Layer 6 of a small transformer language model trained on English Wikipedia (10 layers, counted from 0, width 96).
A neuron's activation on a vector x is SiLU(gate . x) times (in . x), where the dot is the dot product.

Input weights of the MLP neurons that the questions are about. A number n stands for (n - 500) times 0.00086.
n106 gate: 606 507 297 586 431 517 436 439 587 453 574 478 418 597 500 631 415 484 402 503 381 620 429 345 660 334 339 328 459 426 413 353 771 613 575 584 401 629 497 494 552 659 472 356 378 416 419 440 530 463 623 428 611 415 410 441 604 548 535 475 543 320 418 588 546 569 448 471 465 639 576 397 391 466 382 624 622 459 563 349 587 606 593 500 528 452 291 449 385 421 442 485 576 572 435 506
n156 gate: 526 389 620 263 677 549 547 463 373 571 247 711 425 617 492 389 385 434 418 326 382 233 379 456 312 509 335 430 584 558 462 537 479 412 249 417 409 568 411 303 811 742 859 553 519 360 456 928 365 303 508 309 633 363 559 384 574 509 679 504 467 272 509 348 604 259 573 640 687 536 216 333 482 574 444 567 605 591 462 325 432 581 577 591 299 337 510 415 617 663 720 436 483 553 556 648
n217 gate: 452 236 704 557 355 504 710 575 428 794 321 514 736 542 474 543 541 382 650 547 496 431 488 607 452 468 650 595 800 500 410 758 546 423 448 407 545 579 500 469 274 593 612 491 529 738 334 363 353 518 348 539 472 601 714 309 389 421 542 331 546 448 570 432 478 530 901 764 394 340 500 539 585 199 391 390 483 696 321 466 219 594 375 560 850 759 730 692 523 342 354 487 293 574 474 700
n225 gate: 449 492 445 684 496 556 574 541 629 489 528 686 345 475 275 373 459 329 429 542 524 387 596 322 387 471 610 593 263 352 388 385 640 258 572 434 220 508 539 596 594 346 444 512 402 547 564 492 527 620 625 422 442 535 511 630 599 525 313 484 391 659 708 397 404 484 605 699 788 369 622 382 726 258 521 543 712 477 613 473 325 415 454 799 191 546 465 520 765 276 540 465 571 363 251 405
n265 gate: 441 645 773 518 622 480 433 420 513 594 491 435 108 318 533 514 382 265 665 612 563 674 805 536 362 933 631 586 356 500 706 500 464 755 592 406 598 352 514 371 287 284 504 595 459 454 491 636 633 371 567 458 311 651 519 492 564 447 432 736 352 653 601 584 474 600 688 562 335 351 408 567 522 589 677 374 508 280 333 463 617 349 456 402 453 770 497 426 438 420 419 647 513 413 455 759
n271 gate: 385 222 719 415 386 399 431 597 325 585 584 694 548 526 796 237 490 386 685 584 586 541 283 465 463 577 706 481 572 732 463 583 385 649 555 611 416 387 540 467 496 226 608 761 440 400 895 711 600 542 450 537 508 873 160 585 267 705 439 246 632 673 514 425 350 323 588 427 442 548 213 555 788 449 415 388 283 697 262 460 415 525 505 568 679 471 537 471 461 587 203 633 444 387 731 685
n279 gate: 642 415 577 423 392 480 413 568 397 512 279 504 163 477 591 743 543 539 705 553 578 471 586 653 247 373 344 701 305 384 597 682 404 565 313 643 386 447 714 530 588 403 419 642 432 463 202 647 426 640 632 740 481 108 646 403 420 686 449 522 429 549 475 402 682 430 726 729 630 435 461 533 551 698 351 566 594 476 550 246 368 433 452 438 683 447 456 318 706 413 403 458 672 414 699 290
n287 gate: 426 569 761 392 403 784 391 160 353 471 344 373 582 437 309 585 731 741 614 791 373 632 589 523 618 380 598 515 438 518 579 664 438 277 758 326 228 257 446 247 401 445 520 715 232 608 338 433 505 768 318 471 482 659 463 577 535 521 575 206 443 529 954 176 535 90 426 678 650 500 557 639 647 425 457 255 393 505 618 556 403 393 317 736 713 291 508 820 516 327 515 381 500 500 494 620
n290 gate: 573 302 738 570 595 728 527 557 585 625 458 349 462 405 795 258 728 519 247 686 671 369 396 457 555 399 452 377 681 706 422 665 412 743 471 423 598 451 405 378 267 329 552 235 460 763 819 514 296 552 350 632 500 472 521 549 329 602 478 490 740 505 395 512 728 428 471 447 611 577 271 697 815 676 599 348 324 562 495 724 240 240 413 432 336 268 704 275 341 550 444 638 523 448 566 444
n317 gate: 582 360 789 773 853 302 556 438 549 681 474 567 679 611 509 495 181 159 552 532 477 359 651 578 621 495 743 607 612 531 647 631 458 568 738 512 350 509 282 341 558 339 792 277 308 603 429 559 633 500 251 612 682 483 588 357 439 560 549 541 422 564 630 484 289 351 376 336 620 744 424 452 593 509 631 299 304 479 621 443 347 298 546 440 500 610 567 523 495 457 731 491 544 680 753 516
n333 gate: 540 519 593 653 363 424 372 487 351 590 136 559 715 454 404 315 285 582 292 198 700 696 546 425 566 644 569 527 344 476 928 533 360 414 609 308 567 523 249 274 601 336 865 423 486 487 581 528 679 293 635 482 577 610 760 248 438 603 609 330 630 387 359 508 607 339 721 421 748 440 413 465 595 696 615 472 530 483 456 400 578 354 668 500 676 505 525 459 519 782 411 394 411 413 405 508
n106 in: 589 465 317 571 380 602 467 421 680 405 567 384 457 612 617 593 448 629 437 551 413 656 452 337 621 419 314 424 485 527 317 452 711 608 492 563 437 636 575 445 477 545 339 454 481 488 442 469 471 494 485 397 674 324 420 509 620 500 463 382 506 362 488 581 542 535 459 531 497 612 549 345 506 623 461 624 579 517 509 298 563 609 619 424 527 547 312 423 400 381 485 396 533 573 447 536
n156 in: 500 606 590 444 646 492 504 435 452 404 282 592 336 654 496 482 269 349 577 303 367 288 206 456 466 405 308 460 567 646 382 573 772 630 359 349 417 674 561 461 738 608 829 491 393 623 382 955 407 286 581 198 712 393 516 471 487 586 708 371 529 479 346 403 509 272 555 477 569 549 447 307 289 591 560 503 576 562 538 425 572 550 640 527 329 188 399 585 671 539 712 663 534 569 741 528
n217 in: 167 136 456 376 48 813 684 457 474 423 753 561 660 615 289 457 376 135 510 75 456 421 580 776 535 516 329 464 650 460 442 688 371 524 459 330 677 781 326 922 543 450 353 613 473 411 241 329 284 201 530 727 277 545 537 572 435 431 486 376 429 441 54 505 545 520 690 584 411 230 490 421 607 349 575 371 392 461 525 548 458 478 489 432 617 406 540 795 233 376 515 555 385 486 435 607
n225 in: 545 566 489 402 597 570 435 633 152 552 621 295 504 382 484 403 839 411 631 400 587 637 477 704 577 393 377 588 559 416 373 461 351 440 623 383 707 443 732 542 289 525 567 521 655 371 412 721 573 613 484 614 594 390 217 433 496 418 353 479 430 122 565 496 600 427 300 556 533 675 530 712 429 599 549 551 331 544 683 326 545 522 539 487 500 810 503 751 479 659 434 275 254 662 656 599
n265 in: 726 548 508 900 601 386 752 305 723 358 477 336 684 486 610 500 385 500 291 438 717 316 554 441 628 155 136 514 454 488 733 479 406 487 447 697 608 566 388 391 419 366 627 651 452 680 278 389 601 645 443 319 602 615 439 487 496 622 352 394 504 552 496 552 374 719 651 509 405 731 638 828 414 594 716 364 491 466 399 353 451 369 373 716 368 533 665 583 346 442 768 398 679 303 283 405
n271 in: 400 687 351 257 481 500 733 605 702 25 481 580 396 423 495 431 547 339 468 256 463 355 702 410 404 553 804 641 638 364 500 561 395 670 538 547 495 695 320 336 430 417 743 623 748 405 650 600 233 621 473 564 412 614 534 380 625 485 374 500 748 662 409 595 635 752 349 447 357 519 514 427 317 602 530 683 451 65 468 416 508 299 442 539 458 461 445 490 688 299 468 532 417 642 724 99
n279 in: 141 234 493 545 241 412 320 512 487 240 662 410 712 550 463 414 565 409 613 527 604 703 602 717 329 425 461 547 396 417 582 536 496 369 416 504 632 759 289 646 608 272 432 357 368 666 573 400 550 752 450 691 396 554 678 394 648 575 416 835 807 475 417 462 559 430 504 451 463 758 339 437 410 403 704 539 619 549 716 442 531 414 416 664 299 279 385 234 447 450 525 626 449 536 360 438
n287 in: 505 838 638 312 584 448 295 650 422 579 616 394 175 595 393 413 651 601 674 402 759 639 475 622 829 921 337 300 916 198 495 341 349 421 520 786 615 402 476 821 635 293 378 550 488 500 400 652 591 577 704 140 594 495 475 500 653 328 289 247 727 361 430 348 687 313 702 471 350 669 416 705 361 445 611 606 963 778 441 542 535 379 729 334 434 654 386 804 96 592 396 765 522 561 403 697
n290 in: 573 524 696 421 744 804 518 565 477 231 644 561 345 387 603 451 731 462 578 626 597 496 624 449 636 428 434 449 401 635 249 362 719 393 766 812 477 524 301 705 474 239 574 430 485 590 426 457 343 514 464 622 388 514 508 429 583 722 470 434 704 406 350 678 292 702 742 409 321 652 137 677 626 541 520 436 402 447 685 769 538 598 668 616 533 394 364 670 696 332 330 836 495 543 245 500
n317 in: 544 486 764 372 419 354 596 533 491 657 540 625 450 629 595 702 414 518 653 435 310 526 418 549 817 633 804 406 749 610 554 756 496 649 604 682 239 375 448 540 546 509 384 550 117 491 491 632 741 633 461 574 552 714 584 555 707 403 463 323 413 530 157 571 531 543 273 509 477 327 115 326 791 482 599 510 693 445 153 659 597 590 436 435 527 436 391 477 514 504 395 661 461 430 411 553
n333 in: 373 338 456 614 373 247 468 439 767 376 240 463 868 500 514 657 320 538 230 188 629 847 491 332 691 864 633 608 405 656 695 612 312 375 604 327 695 621 330 304 670 413 668 429 401 486 700 609 378 500 514 477 596 801 643 314 376 669 574 386 704 478 364 603 602 325 442 437 512 690 150 527 533 408 535 511 437 487 269 524 500 394 625 326 589 433 445 619 433 728 468 500 248 466 407 521

Each question shows a token from some text and the vector x that enters the MLP there. A number n stands for (n - 500) times 0.033.

" that": 410 523 484 451 601 449 547 563 494 481 603 505 570 527 439 466 490 430 489 444 551 486 460 405 689 554 542 449 619 438 374 407 457 489 585 506 482 469 519 565 475 492 431 446 442 529 511 523 565 624 436 568 609 541 377 509 639 511 452 533 376 357 545 626 392 489 507 520 255 536 619 356 454 477 545 554 464 399 480 700 532 578 433 629 390 574 342 620 467 400 489 504 563 445 558 441
The two highest activations, in order: n225, n317

".": 682 496 467 559 563 440 537 545 420 461 566 568 554 524 449 564 418 597 434 422 499 576 439 449 556 490 511 392 569 466 545 431 490 617 732 557 451 488 472 471 492 431 477 506 426 556 467 523 542 582 467 590 516 642 408 517 563 503 495 464 569 576 511 586 425 568 520 533 318 577 384 369 463 490 483 470 552 474 528 591 492 470 498 490 595 583 233 448 629 456 505 496 425 404 434 509
Which of these neurons fires most? n317

" through": 386 510 290 454 468 503 613 365 485 453 497 523 610 537 393 484 499 482 554 507 540 482 427 419 547 464 565 459 632 446 381 404 519 459 570 533 513 526 452 477 450 549 426 481 494 482 535 436 491 368 517 499 460 517 576 433 590 402 540 480 400 484 628 760 435 538 484 489 452 469 606 490 576 464 514 578 457 621 447 643 523 578 465 522 507 551 399 535 489 506 504 555 512 537 522 382
Which of these neurons fires most? n217

"pl": 473 494 362 551 411 525 396 511 511 411 645 502 450 562 485 548 463 482 583 494 510 591 435 492 634 464 397 595 563 546 491 457 721 487 422 537 506 663 506 578 553 478 336 532 503 405 418 503 481 464 472 513 487 507 466 579 491 496 522 563 490 592 474 444 430 449 582 633 472 443 513 492 525 445 620 536 592 445 444 549 532 635 471 534 465 485 360 445 539 389 439 462 539 570 382 583
The most active neuron and its activation: n106, at about 42

"ver": 414 571 540 436 508 489 477 519 590 412 643 412 531 618 481 471 452 511 593 602 472 594 452 493 641 502 560 390 588 356 305 427 529 450 637 457 441 515 520 575 435 434 479 508 411 525 449 476 532 459 527 421 534 468 494 601 604 415 559 469 374 460 539 435 464 625 475 575 531 540 609 603 330 526 522 656 469 588 368 544 491 533 426 485 593 574 326 594 471 387 525 453 538 576 514 540
The most active neuron and its activation: n287, at about 42

"006": 571 461 408 571 500 229 575 456 593 395 475 490 630 609 475 487 352 530 612 540 401 516 480 434 623 584 685 437 613 491 465 397 524 521 540 577 578 468 405 561 608 385 340 484 536 533 512 534 658 509 481 593 501 598 467 568 535 583 518 514 480 469 444 469 527 581 539 567 392 576 517 476 480 382 540 551 551 529 603 495 560 539 526 537 509 510 299 539 518 408 511 616 512 474 461 504
The two highest activations, in order: n317, n106

"ins": 565 475 489 404 637 477 508 433 515 452 620 517 587 697 404 468 532 477 504 558 493 431 393 387 510 464 474 427 360 517 370 500 558 470 434 456 559 453 505 419 464 559 392 388 447 449 553 683 559 476 562 498 541 447 526 469 534 542 526 439 442 431 486 578 487 628 521 509 466 461 455 400 480 564 472 608 579 627 393 564 467 628 502 523 484 464 359 516 545 534 375 516 435 591 514 411
The most active neuron and its activation: n156, at about 28

" included": 456 518 524 482 452 363 545 481 459 416 621 553 452 560 545 551 549 498 585 435 538 463 483 420 541 501 628 480 553 458 421 378 563 529 585 568 482 471 525 546 526 486 444 439 426 481 488 476 562 501 570 550 445 511 472 468 589 333 389 557 488 468 601 601 394 632 564 479 442 478 601 512 543 420 605 667 515 489 469 555 593 464 390 571 456 604 342 515 465 582 447 410 517 478 461 434
The two highest activations, in order: n225, n106

"The": 484 480 462 533 499 514 541 528 514 497 519 525 560 614 457 413 418 472 464 500 691 510 520 520 569 529 546 378 426 370 532 538 521 523 590 546 596 493 441 586 531 382 377 491 393 580 564 473 530 617 372 646 509 531 343 500 585 574 388 572 583 388 411 830 399 566 553 443 296 491 658 514 453 446 501 571 490 490 487 589 545 523 426 560 464 525 395 538 478 465 483 509 598 366 438 413
The two highest activations, in order: n265, n106

" like": 452 541 412 524 422 395 553 403 513 517 628 539 541 556 479 479 563 543 606 424 538 538 512 464 548 567 653 471 527 501 409 411 488 491 681 501 471 480 541 569 420 532 418 441 438 482 491 485 509 503 533 516 445 488 471 399 575 455 474 541 469 454 652 571 454 558 489 518 340 488 592 461 573 406 531 628 455 497 560 567 532 557 449 547 435 597 296 558 518 529 512 502 493 469 482 374
Which of these neurons fires most? n225

"\n\n": 537 385 366 526 433 486 605 318 555 490 550 533 458 284 558 444 398 661 374 487 653 576 308 522 552 550 561 310 681 475 662 428 431 542 610 381 577 413 493 555 452 355 330 357 324 473 508 463 587 741 535 696 474 524 664 416 602 521 733 634 562 521 505 610 445 538 563 533 425 496 681 453 612 533 604 737 597 353 608 660 525 623 448 474 613 538 413 472 451 515 585 444 480 325 527 64
The most active neuron and its activation: n333, at about 13

" and": 373 501 485 406 512 528 464 459 510 431 622 448 563 655 559 539 565 436 594 465 507 545 432 407 586 572 541 418 586 348 475 387 424 637 691 506 603 399 606 611 459 513 391 516 444 458 503 488 531 571 494 488 483 534 472 521 651 468 442 627 454 498 441 776 495 431 478 596 168 525 551 544 493 443 482 530 532 324 424 650 477 598 424 569 430 529 305 530 387 445 392 485 541 489 507 516
The most active neuron and its activation: n106, at about 11

"'": 524 460 583 541 549 465 501 489 537 474 498 580 480 791 587 398 562 437 425 507 545 576 399 402 569 617 577 442 564 485 427 491 557 518 618 587 506 449 418 582 565 396 400 504 450 528 534 514 579 482 430 410 601 444 518 559 605 496 466 357 724 430 515 577 407 501 544 505 402 533 521 503 575 561 474 610 515 522 451 600 533 481 579 538 443 422 435 463 552 502 466 558 532 450 494 477
The most active neuron and its activation: n290, at about 35

"\n": 477 369 305 567 451 428 492 387 490 385 506 562 521 253 487 491 442 689 502 442 685 496 340 571 654 475 534 342 704 426 620 442 550 482 639 446 523 416 486 589 490 361 474 423 300 440 508 392 578 584 522 625 399 629 606 473 528 566 650 544 526 495 484 629 489 595 637 636 489 451 664 494 561 490 582 656 628 309 597 562 489 593 525 366 565 517 392 480 559 585 495 450 524 390 492 180
Which of these neurons fires most? n333

" an": 410 643 395 687 512 489 421 341 645 554 580 392 520 426 441 411 411 380 640 639 479 519 478 503 647 509 621 500 524 417 418 411 488 565 511 563 544 422 457 516 378 534 443 495 573 464 606 519 486 695 583 497 519 460 483 389 561 472 532 575 533 500 378 734 408 487 530 502 264 503 792 544 447 554 382 453 666 424 373 630 577 568 344 538 483 541 402 449 512 431 519 507 470 508 466 382
The two highest activations, in order: n265, n106

" e": 548 527 535 565 509 493 487 476 538 515 603 476 484 529 372 502 368 508 580 485 523 636 574 406 590 540 492 585 544 438 463 375 511 481 556 503 408 425 610 584 515 488 498 508 418 482 467 408 394 536 493 522 562 497 593 512 670 481 475 532 376 452 481 556 438 626 431 517 345 456 589 435 475 470 454 636 430 391 506 702 569 524 459 464 436 462 209 596 331 443 592 432 460 591 484 480
The most active neuron and its activation: n106, at about 25

" the": 463 487 449 580 473 495 543 489 517 513 574 454 534 604 496 458 464 466 501 504 596 546 550 540 509 606 531 462 486 356 554 544 555 562 553 597 581 426 530 574 426 609 417 496 393 482 528 462 570 520 482 466 510 539 414 494 563 501 473 528 510 464 415 823 462 497 511 446 208 469 610 490 438 473 450 552 463 501 408 558 653 545 484 594 449 497 388 601 456 416 502 509 524 456 437 455
The most active neuron and its activation: n265, at about 14

" P": 527 553 396 546 514 587 546 425 493 515 515 475 614 665 460 570 457 504 468 439 544 607 535 414 536 498 534 542 522 417 572 417 565 475 541 437 700 401 493 450 584 435 461 602 452 448 412 525 393 545 462 453 520 438 497 375 506 572 610 461 413 475 487 563 433 516 541 579 531 474 483 511 517 509 402 638 501 555 472 667 668 537 517 482 474 514 346 527 456 469 551 481 493 495 472 578
Which of these neurons fires most? n333

", the": 515 499 486 632 522 460 503 535 546 553 562 441 529 610 451 448 419 405 513 510 655 504 519 502 542 586 511 402 478 397 556 463 518 580 548 556 541 446 471 490 544 391 432 484 393 520 519 520 561 516 421 528 527 599 335 516 584 494 402 540 555 413 454 772 416 551 588 496 198 491 568 483 458 441 533 540 453 528 469 536 614 552 437 588 458 549 358 605 436 432 496 552 509 362 450 462
Which of these neurons fires most? n265

" because": 430 507 422 555 513 493 562 512 501 368 645 556 500 535 486 387 456 427 558 461 520 591 474 498 527 516 587 554 661 392 423 432 490 533 656 573 482 535 467 606 567 452 375 489 339 524 489 490 531 550 454 576 480 658 454 492 616 482 434 472 452 356 465 607 299 634 557 461 313 570 456 505 555 445 520 589 465 394 581 782 578 548 399 480 493 630 405 467 540 380 456 461 480 396 636 451
The two highest activations, in order: n271, n317

", and": 438 478 439 429 556 538 495 501 492 410 685 480 496 605 532 483 484 427 606 461 611 568 413 472 570 541 530 433 645 384 492 340 472 603 737 535 665 428 545 551 433 408 443 474 393 508 517 510 606 586 426 515 527 602 479 469 653 506 503 595 479 512 519 643 388 473 519 593 130 555 511 543 507 446 555 518 491 372 455 699 475 558 357 547 492 587 310 565 430 407 399 482 518 445 524 512
The most active neuron and its activation: n271, at about 15

",": 481 451 470 522 479 376 308 579 619 512 608 499 518 551 479 491 498 412 543 464 634 510 550 408 585 483 420 450 538 493 660 437 535 587 589 356 494 397 616 554 512 429 482 567 430 443 469 491 513 561 458 459 562 480 530 565 681 481 443 521 515 584 523 564 549 457 502 549 163 557 558 519 365 476 475 479 540 496 374 543 519 635 423 562 514 468 212 476 497 524 514 483 456 402 410 486
Which of these neurons fires most? n265

"ime": 491 493 582 496 465 553 535 514 537 481 534 389 408 579 498 511 506 497 470 530 469 449 436 383 494 572 554 489 599 518 316 571 574 490 439 459 596 398 546 524 408 560 370 484 446 524 450 470 427 479 499 488 538 510 526 477 480 463 574 426 634 464 397 598 343 551 554 544 392 520 423 444 520 396 409 604 560 587 499 490 620 562 436 572 501 490 483 568 469 437 440 547 499 627 544 448
Which of these neurons fires most? n217

"2": 479 407 440 606 517 481 530 460 564 415 529 399 457 342 468 363 485 521 620 462 282 514 630 459 539 524 517 540 470 424 480 457 475 583 491 410 583 510 501 532 691 489 430 529 417 492 508 466 519 635 490 537 494 417 498 465 471 612 406 595 468 357 427 497 455 521 574 510 443 472 660 417 533 447 477 645 528 486 638 457 511 496 414 500 431 477 247 474 601 432 469 522 612 467 476 537
Which of these neurons fires most? n279

" gradu": 510 511 532 465 399 523 457 523 564 481 484 568 463 422 445 560 424 559 667 585 436 506 599 495 551 470 411 425 522 309 525 424 670 560 466 535 380 502 454 516 609 506 457 431 445 468 513 451 552 500 612 571 511 495 480 422 592 467 615 648 568 466 441 480 423 566 602 540 433 511 555 418 479 508 583 585 540 548 484 473 528 646 519 525 503 476 312 527 443 439 516 515 522 511 447 411
The two highest activations, in order: n106, n279

" received": 503 666 344 471 510 408 512 512 540 408 558 541 479 392 544 505 524 342 687 498 502 513 487 465 542 425 555 502 643 349 404 333 543 552 546 534 500 463 448 589 537 445 428 404 375 517 557 505 551 501 509 578 477 635 469 488 581 422 439 530 413 517 488 675 479 597 525 515 471 472 627 474 485 437 425 679 494 527 583 579 679 541 450 419 537 552 466 570 470 480 484 469 580 485 442 412
Which of these neurons fires most? n106

" in ": 473 535 471 453 487 493 622 463 586 410 570 430 547 520 552 479 443 468 273 477 478 642 413 472 673 492 570 522 567 496 523 467 582 607 478 442 616 515 523 447 588 567 489 597 484 475 394 538 562 464 459 571 551 537 537 423 755 571 492 476 504 487 512 665 544 528 519 577 413 615 465 454 400 459 526 709 488 499 539 592 527 491 463 514 460 397 270 585 477 517 536 471 455 450 482 447
The most active neuron and its activation: n106, at about 38

"===": 655 654 355 559 464 558 485 373 574 578 504 444 365 264 569 544 472 672 513 294 719 482 353 470 564 515 450 521 499 401 665 452 413 539 575 495 590 520 496 618 542 416 376 671 404 618 500 455 548 593 488 604 435 462 613 514 558 470 596 459 670 575 523 970 365 406 527 533 483 477 675 656 552 476 495 619 484 440 568 471 538 470 440 572 598 474 349 367 439 519 495 470 591 389 437 346
The most active neuron and its activation: n265, at about 6.1

"s,": 418 468 445 414 530 434 487 460 448 473 660 560 540 660 360 374 379 416 568 500 509 490 475 432 476 518 473 556 651 519 481 361 495 448 626 542 528 493 512 562 404 439 495 465 375 470 579 467 545 372 435 415 581 582 402 456 601 459 541 505 571 653 517 734 443 539 412 649 232 508 515 400 509 563 438 563 523 511 378 650 551 635 428 507 486 564 310 516 538 461 381 489 469 479 541 363
Which of these neurons fires most? n271

" was the": 526 536 412 577 362 511 503 621 535 551 638 470 481 543 522 410 405 421 557 559 681 482 544 568 538 525 614 381 490 347 573 431 540 595 595 565 596 531 437 530 455 539 313 464 383 547 520 472 531 589 506 552 605 582 444 425 639 475 448 496 585 516 450 691 303 545 498 513 189 478 646 473 466 438 545 559 480 534 451 553 573 480 401 474 458 546 399 594 503 404 537 522 583 465 494 509
Which of these neurons fires most? n265

"'s": 503 523 578 522 440 495 507 492 497 440 605 542 599 661 543 381 505 458 510 541 521 501 423 372 635 577 523 400 490 425 477 455 598 566 503 593 508 476 495 462 525 426 535 525 419 473 556 536 508 526 455 400 480 528 458 409 639 517 406 551 575 462 499 832 465 517 555 556 402 466 495 605 542 453 471 580 498 493 417 568 529 549 490 492 434 480 436 571 562 484 427 530 499 516 485 457
The two highest activations, in order: n271, n106

" other": 388 463 433 556 469 541 636 440 553 454 641 574 467 546 563 517 483 458 494 547 556 401 550 422 572 555 444 454 610 350 474 301 592 533 466 470 536 371 585 568 433 505 444 633 443 534 410 527 485 572 535 450 509 611 454 553 592 511 452 605 474 536 533 678 445 647 462 522 392 454 537 517 412 484 583 712 483 454 490 600 618 553 490 512 572 505 347 572 538 470 501 452 637 396 482 369
The most active neuron and its activation: n106, at about 12

" The": 475 478 510 578 556 503 508 543 542 556 558 489 559 674 469 427 381 408 453 520 572 499 516 515 542 542 528 420 446 390 478 514 560 544 555 598 519 490 459 548 585 378 400 472 339 552 539 503 493 464 397 529 496 612 394 525 583 511 361 526 572 370 437 780 387 550 600 482 329 482 573 536 453 433 473 554 446 470 493 562 598 522 478 564 488 509 380 552 457 428 480 512 563 389 451 444
Which of these neurons fires most? n265

" month": 432 553 473 545 522 467 509 457 535 357 648 573 436 560 509 527 567 525 459 501 529 548 549 307 511 522 588 382 545 499 397 431 579 508 477 490 586 373 465 495 572 529 354 438 477 435 423 462 561 405 570 552 487 553 468 604 513 552 568 494 397 396 575 578 430 698 455 510 473 554 530 518 372 444 396 649 458 430 583 534 564 489 454 473 468 534 462 525 492 339 456 581 494 495 527 553
Which of these neurons fires most? n106

").": 630 493 462 553 485 485 527 531 397 429 616 606 485 596 468 489 425 577 469 384 525 591 372 464 533 488 528 313 560 428 448 472 448 584 735 585 526 536 426 565 520 506 486 474 357 601 500 581 570 684 386 702 529 599 381 470 653 502 477 556 552 588 399 559 459 579 555 608 368 534 444 421 575 526 533 588 485 386 560 639 413 490 409 495 577 577 270 402 597 514 460 448 470 422 481 444
Which of these neurons fires most? n271

" U.": 476 398 493 597 500 465 418 487 621 481 650 435 544 571 305 586 409 519 536 352 650 673 445 401 455 508 399 615 552 378 564 575 517 713 726 418 497 415 419 629 581 579 598 414 410 412 360 457 459 424 479 460 595 598 608 325 523 652 508 550 409 570 598 592 431 470 504 507 444 457 350 186 435 397 361 648 451 538 763 629 730 488 480 346 697 520 246 412 582 392 343 432 446 597 499 543
Which of these neurons fires most? n333

", ": 523 472 414 447 433 483 599 433 654 444 474 439 651 321 476 460 442 585 517 396 439 530 394 424 558 513 606 464 502 462 576 423 494 580 490 474 551 575 433 411 581 501 396 502 531 483 484 451 516 433 562 630 589 540 662 465 687 557 436 475 531 290 487 632 597 495 494 529 457 564 418 354 403 545 496 623 510 435 534 443 511 476 534 531 407 497 202 532 512 543 593 604 411 443 422 488
Which of these neurons fires most? n333